Layer 4 of a small transformer language model trained on English Wikipedia (8 layers, counted from 0, width 96). Numbers have three digits each and are written without spaces.
A neuron's activation on a vector x is SiLU(gate . x) times (in . x), where the dot is the dot product.
The model reads these tokens: "0" "; " "0" "–" "0" "; " "0" "–" "1" "; " "2" "–" "0" "; " "2" "–" "1" "; " "1" "–" "1" "; " "4" "–" "1" "; " "2" "–" "0" "; " "1" "–"

The vector x that enters this layer's MLP at each token. A number n stands for (n - 500) times 0.014.
0 "0": 448595450481445575421727572503495715644369635579563381393364624284397601475310530539561308408450590627641416398460550448650477328961387487588498521393625689299641376348633244794416436445525535590597460497437448343594401691420574534548523253487407513477617314688342466631459575426339699446
1 "; ": 553702566498505573449441533310532611459519423427377429421557585461378573637467603512407368562602474872523526554533460467548703373558422457395543392356465555446525286655542317638491375433613475442541528473560440589485375613346652587501380508473036474492555417537515340600637379622543628479
2 "0": 566730371481586462164653590439505586480352652401555271583581421495484395520486447462391371270513740674681578370416526551516513599812404584572513546310664686305791412527523456691637488359528264693638408634532333528544507548481552449582556614525352409552657538749590471416528676481533572380
3 "–": 555472509372438604604551406330363654387393660488650211469437543410663462573601497555292149499506607665524525492430605513612682275678413581524523419376503487495518269401468144644553549451411254380559473600819482599561445587606550534425663648475325545440527483635269330441547475356503438396
4 "0": 650555383257591590326769403619584482544347532571513211468449492445632629357435341375463338477436779383564513313372557467529520596824406520474482507302678788342667362435520461738455402461568385434594515627462325483596469511542542628694409251328454471529704441746457525577577638494433586380
5 "; ": 544656547441479568443461516351515629450536455448337425409529630470456630641490636498383341601561516856533470587520452477521686344550375467373553387325486537468555265637574316653479349457631466404492547450603430577510370631397652578560317465425074511467573394575439357597576330609500644463
6 "0": 682648412414673562215584501513599494488417535446531298549608449452559468390454378353478347406544727601733531333410481545565552694773462610537481584323652690229725363604501498699567427393492306652624459727413293533570594564503574503573514550500305380598654537769603453499608684540505583356
7 "–": 576470531392469586589538388315358651393422654491655200455467536431672457589588504567299173471493598668559537459444599531629665278665409590505528405363477486464508263412486162642578578456401247377568448584839502618571471594616552531440656686502329520457535476616270335413543509360533442372
8 "1": 592618305280521530510625524435579494551363454584427207543357606501637559322448464451465331521325806414359664316505529481615392496741415551492560444347557722521624339427622261703626272339555264269567565574483408471596585410519560554663241472323585572455722473637497578427675588407473511523
9 "; ": 539656540416465566439469518354508634448554459451318428420526629474488634634510627503379342573559528840529481591518452471523680336558366469357545380316489539464564255617581309667467344468621448392491557437622425570523384639401625576549296455411090521458570397592429355615556315597491640466
10 "2": 684623397433618580308477551388538381431544596480454520534523607457523427453590481363435427245489742541643546446508516664663581563758422470500508507434756677293574326517506368688731457340461113542582644682424401535492663445539546503486513768418304578515491581628660537462709595499522370429
11 "–": 587475522420488547597512399303346604393421669506620118494484482427744437589605471593303213435500628679542499454471586559595659259668423585498510383398531504529498247331484157648571581471380218376561484577809470596575449552650545512457650672468373539465504505634301337422529465367540433368
12 "0": 631540357299607564318748380623584437546360536580491171464462498443667645358433321405484343447423775378561468338393567503506525589791404551462480518317674818346672345430513454759461382460561381440571539613431283474602478488524542634693401253303484458535699437712467539558550637520450612381
13 "; ": 559653530418474586432463507361507612452560457453316413423528619486502635629493607497367348541547532843536489586523453474510674339536372467342534380312493546453573248609571306666462360465621443388490555420623425586530374628397624579550297466421085511464562387579443354609552315595500641470
14 "2": 681616398426613586300483559403531384431540590480451518538515608464532429456591480362432432246493748537641549453505517668669581555768422471491515509435760683299572326500506362686720448333465109533582655673428397527496670447537543506489507761413311583508486581638648539472706594506516371432
15 "–": 586475523417488548595515400301349608396418664506621119491485486428743439590606475593305211441504627680542495457474583558597658250670421582497507382397528502531493246335487156648571579469381218377563483578808467594574448553649549511460648668468368539465507505633300335421527467372537434369
16 "1": 592613294309529514502608506433577460560369452587408192544364605498671566317455434471476334507315813416347626333521531491605392467714420558495550453365568731523629315417624258710615249342540259276543584566457389464591580386510558564664243469304595567455702490615506588424660576423479534527
17 "; ": 574662514425479570428453512349509590443574456451291422446549602488531639624512595499363360521559540837537487593540453484488673334521362469333517377325499546462575238613568322664452358482612420390485565405633406585529383607415607563539289477410083511457560406574456353613531314592494628476
18 "1": 619713329450599518395426650299589515500423440463447338640483574537622388342497497431456396430446793622494679368516439536682451549675441614573550537361544596473667349575559255685754254256463183490612539672459377551588732466493596431516328787487453493509604609601655500379726638431562437507
19 "–": 587487514401488552593541366310356612408413648503617152469484486414731430570625478561306189431503617661532520444468587542600697269645410577496497391391504508516475247372505163656581570468384217368580475575811463603561473566644532510442643692446356538454513507611308333407525499368554450357
20 "1": 596606297305531497503597507435576455554366456586410206550369606497672562332484447469471328521334825399346625341530533476606399468711401559494537455375577726535626315433629280705621228345526258285523593576449378464599605377515563561665233480293582571448693515615511593425666582425484522528
21 "; ": 572663512427468561432452491345501573444568466446283412450549602479535636635520588488361358507550548825538494601537452491477682348505368466329510372316503554464576239619566328665456351482601411392489571413636405601525386601418606565535293492392081509458563417575462353610524317587495622480
22 "4": 555595397460631417304381544396577631469632646461536384543732599340539530403609463416427489207438762612525527472368449586589591714826344647538463587410741610352548338712409377674636437345440180609510562696517414615515681503499555475466548641467310546543430452627604567364638536568540449449
23 "–": 593500524449479564589503433291335580410424654503638115519499470445794442597603478607339231426511637665544481449474597542575644248673430581478506377407538512518493252332510158628574563475391216382544481566850473630552448547635546500470654712443370543462516498605297338424500468390508428366
24 "1": 586608287320547494486602518432564439562374451599404185546372620503674565329483429487468343509320827406344601358530545486591404466699407564489535472373581729535639308421631277705621209337528263276515592570465369465599592365505560560661236499296585569450688518593503591426644579444492528527
25 "; ": 580681510434486584412447539352496572456583450454278433459539599493549648620498550500369378493557540832543486601548466504475671323505375477328504401336504541461603239619558332656432351488602420393488572378632394593538369615393586545511300504415081506456545416563467346631514325610496620485
26 "2": 677614396452629579295467550400526375433541593481443512542526600472534430461594474368425437241488745545645539457509513679654591544738427480489513514439763674296586332525506382681727450328455107539570646675427388535492670434532548505486505782411309575518483594621663544454691600503521369426
27 "–": 582481520424491550584507396309341591397422663503624109508495474444754441591611470599304225433503627670537498449474582566584666267672414588487512382407530518537497247336475158644575573477381208375555484575809459609573456538648541506454652688456370536467508510637307339417530475369545433363
28 "0": 639532349306614556303741390621573432546367542580495176468458505449675647360446317406479342439422786373560468354391571502500533578786390555466479528322674815347678337436509453764471373452557371447555538614441277467605482490515537632701398269304483452537695445708458541562543636531454607381
29 "; ": 587663513438487586423445506355501567461571464450291407448542598491544643637494572483360365495536539844547493591537460502473682340490383472331511381316504546452587246620572320663455369469610421394485567400627404613526362605405618564537307501408080491463556396560463350609537331603499625479
30 "1": 610711330438590526388437664315583519500416436464449333638471581541622390347498499428451398437447796620489684373514441532688455541685437616567556542359546600488666353556564251680746241249469183479608548667463377544596736473488595434521321775485458502498603608619644501382722639437559440509
31 "–": 585489519399487552593542369312357615408411647504619156469484486416730435574626484558308189438510617661533520442469586541604695262648407576497496389393501504519472249371509163653577566467383216367580476572815464601560472566645536509445643687446354540451519505617304332406525500371547449360

Each question shows the input weights of one neuron of the MLP. A number n stands for (n - 500) times 0.00087.

n173 gate: 530503653573051220509341538368597468603613510259562477561490449592445636611547615312399513387436451620668654678525617606380460652416527535437472419559513476359392518634437510408608555605527634551477503653523441625469433659586551379592510715507489318440483326545483404652561587379452337380
n173 in: 679334353642440519521427441543404426567554625500506497726492456452573427518605657433387375622589531591461441488557584470625599475410433586260485607616495482521422624625448608723479494373611532541514491413557333749465518580616511390527489419571593332435607575446300529596481555492488611443
On which token does it fire most? 29 "; "

n125 gate: 426543443508335622463579404470581587524571614500428605538443753576404388404462620519448447506485543411322532434661479457617431604403475422618645645491409490478569634779506644565552452461409676528521289477521756782482717414461354518583589584371390605528481509468585429674632472518399490567
n125 in: 359579561439543476448555516500280296512494365515349532481482563500713654454689430608590545454451478564509464627420475697551382373459446500617517538625608886526404406476715366506497526379641423401372497322509363510423385573552372633380547391550587632342578335608319417490515446557577579581
On which token does it fire most? 6 "0"

n222 gate: 307470565429595482444657441536399525584490419484438537568291430464344421288582416453559449708371378329389379311516421493525775416581378341369411563527264538562364515431490454557550355625520397524573350514510718543674628478538494625486791336453519500604357416326606469650640416532483643306
n222 in: 452500360337660482695623392587463493418390487540497487384446432606439627375576507405519582447594411648383523408337595283497382578670526308517334424294404563570418532390379638583533443537295494401213553371712446622405287578561503462557455517519624629397369461719613481689487516506487412525
On which token does it fire most? 4 "0"

n248 gate: 439503374626537645488384426545426542418591632457484659447399543430507468285397544621630480393550666138336520379503592473386549345487490581469534361388355553594474509472409615485382370612566315290262355680413513656586506472308362510467526544510563407421476606386550362487393357376523432703
n248 in: 439406443425644375497557558472451468506401563500609471614640416486513483491653482559512467373336526475597356606431449407622378481246488367636488489303522536446616505481635488681642533506396402592390455423630344685348650486539551503389337625246483611668494467533461478591579518567491573444
On which token does it fire most? 24 "1"

n208 gate: 380383599567496334484356475330565537289645581438739320648561454462385443514474446577548720253497602691480511388546375610546413568350573517617430458517516376233426406590517603356535422450381568703527655522572384626575579533403750175610569641490452435525536561461663418507336601550740464634
n208 in: 458326306261584370518582500431487573200571556303723477566525469605422513483624574497259477288581516469453639383527299582576428546438536469626551437570384493380480407433393580521545500413618488513478559513446265407688497562497556270669526520452510414509453524567573563376653335417589345366
Its three highest activations, in order, are on tokens 22 "4", 2 "0", 18 "1"

n142 gate: 422475566478687437559376592489742454438389601571472564646545350468283402240390729586553590583617641280500445457473490723744373453540471348587382380489639500662471610702618606425404507617427557449539587564588651603406363418533310388555621627635575653656593267344664767507500647435409466503
n142 in: 619550648761500517532266392375329568445664344622635386436518593422497392399544626481695236619585593363540513417583614457515468370465510378497420535403533387663439577531434668359462507412561500442547500266556478378556434467386409522461538451393556347511294450422477288405460579576616385446
On which token does it fire most, and how strongly? 2 "0", at about 0.86

n190 gate: 591446353462536434677555322414563531469469595602483489471489375582228494446530575491590486511536418299388612387543388436332645675437532600269665398628342571391390575562509577446415402330596537363457418491452618690530537462601608587665526422449440497583467444485550468446483529368585485562
n190 in: 449349515465475404355466666487513536453585541352485624642382586608513447491517462558479353465383476764700578485349550759566521467445433330596268486560537329381561500424391545434525631593488500644620605389476473425517423564286407494314521651587596491374459429503379670428512445622583377411
On which token does it fire most, and how strongly? 28 "0", at about 0.43

n189 gate: 548477424426378705578738353538510643613506443518446464622298401247575497574555619559455559581341446342572623373552686257420389528526484550507741346474500570530461593419484426589521540469599696395510497503372576531631559364393519522812694358461508532438503530359639404571321584336546436488
n189 in: 512333405527571510400475413430600517443302750450379537310470553402541530465515474478339628542521637444425627553362479300497635456715519398369490347408332516420569559422565488447509494426629462566614367630368317596708469417593557497519602442392465642463519639558240597484716578548446568585
On which token does it fire most, and how strongly? 4 "0", at about 10

n153 gate: 287480357357425539560566382493334514440584560439424363440487246658665411389601333448583559522491471400465433316694646390441487539477434418676434527529543503675312571358507703642424436494454646467519341585436759423617450700439443541503623361422568539417564536618600514700345281509573520472
n153 in: 465423675503281387587329381286221519463382403611448544557471626389474549570428528464497491503338474531557682548622336519531476670482542665360588541491531385503566396622503456290467485517539514384605602571313451636542602410650588379464506488550493412647512434503361533555586494630371497623
On which token does it fire most? 2 "0"

n92 gate: 612515581527516604452559472660516606441473601342408677562408419515574318573489564540356457394465446640426459503425539481480429420528457473309442568573465541446624574320331554442420702538528509540524491654315605379788564638319308515544509293570569464417392620519491347592438610342385318396
n92 in: 465620638459644423540476545669494535503628278536506556488423461390532654567615211482566462534517465481682503299472728512605616596582536472457292536627411461434482566650444529644353497506610484598407411414581572359506609615552593477416485509357543547444455546363647371582664435466464643467
On which token does it fire most, and how strongly? 0 "0", at about 0.53

n116 gate: 574558409455457493661587436252792242371623454641463575430550510615383593372532486390523472470381557627490423497523447590626614318400541546760409755733477514479369404630634527494522401516479733479283469525503708613558453490677266543416497454588566469441411452404476445667560514457741507727
n116 in: 584545613303551678485500460628730525299195374466462477410405312660539519460360316559615500484484570604478567503528424737595352454507612453479338464796549457477516479408503548401361634463586439461513712378413551650613479618732487471367558371539584568653466542702550519608506376463580551497
On which token does it fire most? 22 "4"

n205 gate: 306355362328592437612534315450627733330480546300457669541484471430575302598585479344500462523458377446536722527430678372430582419656514497604561434336487427427500473430622483737412507468329686322550497744634576482417528574370419609639450528644470423304643535391503371423294453445417405586
n205 in: 700579676555452543421359572437421603302401583690725682601513315340299535503271548467652393567656682521503605597481436514500416471370670497510346426585440419388574694507414422541466469484473327493467376507637578578441569453438589390632309538382452392635479642644389525304439527313564572534
On which token does it fire most? 7 "–"

n13 gate: 484477385441483656485679407535497310500411497587688467469345453621394571548488347396595725571545480313261462654541649630494594439333359571546507435533484268507470560569520484528621332516402667487497503597687663603538321481483462562698464625784479642660510509441503415756542293681436507437
n13 in: 491451456546353630458475573624176516648549544466432451550500390467682458570391583454593515500450518361675124700457476739471562527632466577474750534509471553598488508410405585459489308245484403420370578471476647637506556480418391530447482455512527509500484472437541399614491665456441669433
On which token does it fire most, and how strongly? 1 "; ", at about 0.2

n172 gate: 402472587443512503370509450575532494678593522713514475624525613648297503477643571460564640374440497452442552352463475608404366365341571426524443518452395384380640587503554570296534529486428342543534503385441464558588474557535514436491486444641402405464192476479465519547363616587333535406
n172 in: 656731481514542278457456522270542434548690294491392488255413541311381623395434435559612385649426488484425522472552395402573646530494397506477399627530339589506472625614531491593423459444503491475650456529530509510419427406621643539563687461353522534760395477302481469577545478500557503707
On which token does it fire most, and how strongly? 2 "0", at about 0.37

n178 gate: 473443488457408200436478378281431467588407474668462591546491425536473497365582430467423531482355482272415674451460509334451515638476546409484551413440489553273659541704527721586447547651460599518344457750431530426489550413657611444522407626485351374604481444347593518604503600465414453380
n178 in: 353585608476386460480574569322387311582419380634553645417535457407701701406446481351479570485570244641462466527369642455660555579576543441468484489623503578469577432612691563621593525451571396512494515383482464578563337451516716530335376494473630557385553472588494608610500351538370367345
On which token does it fire most, and how strongly? 4 "0", at about 0.69

n117 gate: 363483641515341659612412529308745407607476477217409600691537378565553507382516583472636682480463497570500695646546487580497427240458455587354379458575546504496367587459413524595529418527507726454654426239555554419412396676346513530763466349552483627309342477597610523367185500417504554588
n117 in: 306546568383680504635679575525465518632649465378516527192422491402419552325587257346363400728478435384339568430553471539557487428677386494430352485631497418380537422540703582500426408659722478198411439333533409305509467611476542627418474628378460375572555444476378548555478457560422517371
On which token does it fire most? 25 "; "

n41 gate: 472307413400500569448616441470576503589459607449491551523485554722441519359500533439618535341494456436558516592646512480515615324478711503343470485487356591735634511741776350401532464515465482529440394616619481676503364479474500537510736516550367736572588580484406441803328462476339487542
n41 in: 433648431510632586513560462674339627562402544563538548531402521461457527558484429731483384397492483327555310497651467713542404350489418416542530712350447440636392470433539425420437454462449419364403380380486563470579426470422511470434400287475534503510483482416500521742389657554477629574
Its two highest activations, in order, are on tokens 0 "0", 22 "4"

n65 gate: 506474497351269347377619429510503395500373506436621282424443392609565471436561599415462503349585574645456640369500510510408276620526566465400241300661435513564493468443513629358715540509526542714590437544497583618463494562787748503610545510623321500394389618594367423486500399431440595420
n65 in: 667483336505404359489436583344706386420543528373422448576561592483702425497452365468573572486475612442355524584335653415495445541667517732624482583472581512388404500444552200503503476489523508526460550641435494586457448478408417410673566676500488455510648455429471454622589428566503727519
On which token does it fire most? 2 "0"

n105 gate: 449479620402619296339518494311631338279482415537614413629491491512473603603508604334597564462636364312681503476466559538571491624527467451684283500571489500574448611565518643571483577465598511494411408619536453551557552543606483441494539700515430503484643506282687597494448587264332387554
n105 in: 376414713720564528470539477473397403364570481566366433732665527525436575659449419632607497636617509561528280571597441707606610333616568382578606700513366566365568477357429646509500388469412404594452484396506456421485544390610568610451653644510443408547454751576693342610624436518536597518
On which token does it fire most? 26 "2"

n24 gate: 373553685581617554603440405507613369420434724401628730497433315373496365425377528334435357319557536353596534590618420368622513317573703602302531475497578578581237642382477406409552578544564417393435631483363494489494452585381386606578529387379596614255442429364604573565576526412423569466
n24 in: 426419454603431493619641593285372364546521424444418404555605554536652456718511358491447382465283412478558574696506327573486691464452330477525564486690429626485634465539305384395525444420491402579613579440506417506455765468562656559580440553324522524571410517444405510335488359489420578509
On which token does it fire most, and how strongly? 14 "2", at about 0.44

n160 gate: 526470514520303500366402377443414150397394362494352351561477465467445274507472309483429751401490640581532490550494539640384483666024430462528363466520447531364403587601414637487509466481382432420510705507438454574622539576678624367551619541454519444479421648531483452583327444446615490591
n160 in: 316436404556580533379519371399570510479418618509556433385447665584513515408566538543443509359441515490536725561646500243393595354515340429535442224419477588390583387613686548644565663389630389472340463408419512549466450380509362470406339570488365570508670568399606394582550546439478452633
On which token does it fire most? 26 "2"

n88 gate: 443484516393537584491429586367540442380503584509457663591407364453556463735506674410331439383497372480497778548308410466428594618619358543588503497494585559408568767458500446594405595500325539503522490593535697483374395561328463541605452454544572323324563479470546478457478347180386334400
n88 in: 436521392459346413386679336588433633401433460525388409302477589523536388372582368512379447457378581463477479467506426450494708558417426457500519664558472597651678368280465506606415567503586473366535700608393442519566505756625347477506523399296521547513406511579371418469463485478602399603
On which token does it fire most, and how strongly? 3 "–", at about 2.4

n209 gate: 157346300497463676381617175582536587558458514408534510571439404328697408493614599542682560463362321366388446556708507485358610618704507530659426637493490428504408538390472531527425313677642565281507422569310562474418484420424352609561448416510542451408315487529682444674412440376739504378
n209 in: 368404608524355414425522578513472249605473523528512391525576336625493559459305411394654585544515494728714373439554497497551485484561509509548439568560500543643454293493346336385483463416310489372234543532416497668437318445431494544540533547605529458566678492669485497626640473471552557320
Its two highest activations, in order, are on tokens 12 "0", 28 "0"

n55 gate: 497600497418451480506722487360682268431531530547424466452427435503476464242351484503448575325518378457555458265529448602509418510387415509322344462537533407449399449619756503403491458661468628345494294666386537540474605530584584521586426393351616670641629459300545508636400587533319487485
n55 in: 610582587595565575560520662514558440547634465515357520276698481406435404364289476533250421623475494622443386411287752593506384404563563383441517457548584658338487435486402729450390453603497720454646567582325561504426542390341617737601601629464619552438480570446487456330601411437520493416
Its two highest activations, in order, are on tokens 12 "0", 4 "0"

n73 gate: 219642451415518587526341428596558575580538309393540538652358493473424395493487340601361420557533449298487507451555493529490567361399587380478515506787493543511223628410549343349362489473437494227339468315206571370555358430482527422638390403297676428506547494378475676475383326341588518471
n73 in: 652265321447478563536611360590619334482299559449359403411268486423533465591658389606544591363343441580353472527511412532594491438545527343484487441440654506472649370529473551420452547512613612463599650453587521390480437676409619429633518453596520539396444239531408500538404603564531497354
On which token does it fire most, and how strongly? 16 "1", at about 0.43

n123 gate: 525418480569388503438411381509764537478461525484560627368475521611491302404392828330472520560538464674508541560593415586668500574463463674396614458447580361468380548518415377457497529446554639583475517662388528621465544592494533472416536638536448534449433324459301445509380616584511497527
n123 in: 549494317658264574530506357481317529443474548448460623437409542517497549503390534592514239571571682553580609604458483522503411580400444628637622585532545476300405553663362407536489530525455538506453461786424416623461562407527441454596468555433462407649421333317392373463386559390650512508
On which token does it fire most, and how strongly? 22 "4", at about 0.39

n43 gate: 348440485341462385481485410288516361465494433602421500518632474580381418674517424509506470532332541593287272533472342475509561441379369300481494534390460568574533421634425500631492416612350410241482635557345547513557538480606662600482608434422551390435276394690506526578413407486580466403
n43 in: 533586509788386311510699688563401446630494514655552464426388383541491609462534553520538382546489412423584388537526440594503528394511596462403435547594301423535565601515486381630521324396421448480442503336577437419434528674584497533532497282514593486497370505416372533480440536438551570635
On which token does it fire most? 6 "0"

n223 gate: 404390401395503184592724373500306543313530461378497587436643661622191542559631650389520520481388353609432480456588610472459322504373416526511539488480434421339567380605400631645593599452635488456579503528618585411597530443721590572452596656553503566289359491507500506382426323363419243387
n223 in: 581418676555359538390458373346454558479519430411570352721604563550587417725570500509488383555560414433616684636618466663449586452370538491503607626590458352500548401722418565598471662614312462704438404599484410550527426632523612592426519559534340494415425544552644465689521308434554209426
On which token does it fire most? 7 "–"

n237 gate: 563404395494566300460486452443514493436460487350640490575419386549320474493438741329582503529564336592775579376572588303519288558674456600560366460595487363397746695547477493326509692551493444574536442423576379400440646570417583340558639389450398311585579500648459568535271684433425646607
n237 in: 457454418462532459354468394460293617506451419442542438627283353476654391445404350453451631302470552655593599506404430572212560719550372560516404347497553357570531511591360647485318634604506405443691450464436537457407469717400512412605444497469497395376577624510519403490503491625677591430
On which token does it fire most? 2 "0"

n15 gate: 262472433522484592402424355323536473349572582485585566608369310383535466487368533494521569588536512420619400469406320338515468565418481566404444658630349474577370644660575457459480609587449369563726389487661420801359395569542614524500609536469419668474555605497743497500367610446373555518
n15 in: 589611617367406294477491541625606560359478443564398593472530523558329590314517234509358360512568354402341522435582614444497487577500765536467336514518626440277475355403355616547557475396591610412543645387411509364625517393609449421427408683561463543584462549260522524397509305515513410447
On which token does it fire most? 0 "0"

n224 gate: 562444496383555515345536417358558391419594371369575524632527546566488527399595533317575630466591589663531791504490316511364472663479366432570478301497348597316440635637675538324510676393855415539781450504607438522605596570634571582690524667545421479408717507591529485275371504390358318421
n224 in: 664668488470503447514609434536465556417357503440527687537518587554287655532443282457680540538659500393503450389500497361607478523586577521487380503545607579544386332417442524494406491392488414469494506618524725608503369480354479258673765576321436418494557480452750471455311525641413570491
Its two highest activations, in order, are on tokens 6 "0", 2 "0"

n163 gate: 487487595664656366460385466681448475500467516556345520415500201454449565438472354517539570538318682444558554403531636416541359561547466375630493621379390493538624494496560638409667613503524515661441409448641542578456582589476327471725434749533723418587641278476656689424596550513689659588
n163 in: 497515569508512551511515557512454601517465554643563620452477386365429412557495497544635468404362460584699599424555611343536355532521255539549612704460345431416556482348646532442549527461473495538619447411601629406563686679521418514578471494596729633579536312530381691546503447556563457431
On which token does it fire most? 2 "0"

n49 gate: 485385367593560493455454434613585516433572594537568624602518578598547429591585503661630506561535521503306466363440633510374472266588540404689500492575600276431653546631639584592537497480393511708413426655533491345591467648384750476404632664434549491500328480409534526585459661532337358623
n49 in: 557549435624484450593379711653462556532421633319503561509384474620480687639466516475377386438635440351577553522629554629549500483583645624516487548539691513698608533417628533442429651637388398429397388624545458412543572535209568327722445379385522633517355401541422547538379387412484510538
Its two highest activations, in order, are on tokens 1 "; ", 6 "0"

n31 gate: 439439670569422504378566409656642588230486266593460612510381339503177470394465792462373658556480503565569626476474510464532658400428438342611507411406465584458472515644510470684374479415324608651608313624611563624497624451366729666556645596510376338522532377475448445383421585445393376642
n31 in: 269328466527497421361672256464339487380431535358438358491438517479483506538610611399450576515541601417447649640543529407489616704457326538484632427548643472512528598546370434661461478378386540638431435687473559445497420494616538444702639645380466431462553554738466533459594370491537295615
Its two highest activations, in order, are on tokens 2 "0", 6 "0"

n128 gate: 609333452485364518660343355296542554413573519380448654469451443441500373285462563328530520662581461532480483662516529369395524547369737519606262497394573301369530708478363847614522559593432528442387493612417556582346396397420555575311443615686470390527268463503421386535542527423558427335
n128 in: 389444513584600597548507578731469564351497398676567424460426516613536577544393497698713364563424416490545470470593590642497430386619404475413713629536282567480593337514688325528332331560673543360432513383500332257553479670568415497483634370448524591482639576537325567558538526701513596739
On which token does it fire most? 22 "4"

n164 gate: 457500676453379268408480274326407246596543461478377394595516355448375393658410406413640597538775507532594449533544397465497530464220604455482493324579421490521423449713570566280398678455567404443510436406421438624525397468538740471412735497384460500548593469404605480407500370351388555308
n164 in: 515572663439745394537599487500526500666497527426683584503442467463279369461623454437448475576539494517503494787447619457485687347412453455404500421454565426687320568684472519458558564617449439636599627592460605577529318317438569757580556585354490693619461483565458460289697566482529516417
On which token does it fire most, and how strongly? 1 "; ", at about 0.96

n74 gate: 461516410514503560497354547486510317595627484558792523560633491548511548503217476431503579308418394358475637556494617486371447613349375635490448564687367450389543638688445606528352513659616536563461490599571570699595604301416440510580536700668508662595567497463547702510450405603523391722
n74 in: 500347491442373573572500563451383400444655455353396575326576538628494584605505630448540719539425395555424666468334534430538506506561520444494457511734448690414366555547593520574331292602529538459483535627597418565437550456674478458533471590761463661621395616614400463554483471547388497500
Its two highest activations, in order, are on tokens 2 "0", 6 "0"

n57 gate: 479383408317597585638671599471738471483410579345418620626465594467536386463416497530364512451616521529255481518545468589548625546597542491529353587521377556515312449663368455400648584517616564643628573632444482571684511601534364521478530547658546485410509562298472449297509361500665481406
n57 in: 475536312446404625562483497464622482473608589539451450602508537409515606647503410371407404322664418538497669590545565462648396594399511565532467635671595463483582543324405393600604552553486552351461390663489418414497426647315500475434600462317410398422451373474548488425532338465582364442
On which token does it fire most, and how strongly? 22 "4", at about 1.4

n216 gate: 601581445447534507563537416372675545607401512584509476521395440438351538640377660256697409601364374478570715575590573468469473598672488546589535380642548442673436427484683547571522571600628528627577515453488512529342639480677437556595661422646442782554488539509518452438546485454323559480
n216 in: 624381494403417537449525450568332572485515562557648454450506613497688536693568436393425355494136560555482450598448601754463494732656472653426532446533540481418710495573515605592554685342565426500521528704642383471509483558535506551541603595515562485586721523611441557652574534442379363500
On which token does it fire most? 0 "0"

n121 gate: 493345375497424218494500558429628257359520442413813457662448412703332561383584444440468540487513669595448660380488500472484500464343403551539106571657352333483426500554407520340608541636507488560697423514523588638581352402479583464588596628414430595578476466538466545338397570573392324425
n121 in: 458512290476667510247549606523557422556500477509553718389344379584457468253514541439530418392445610526735543433420476497406445345561509488577349404512423578634576481513561440405610288613429537583530340383488634613389486442603471397525386544566454542538513545403478628368456452410220402357
On which token does it fire most? 1 "; "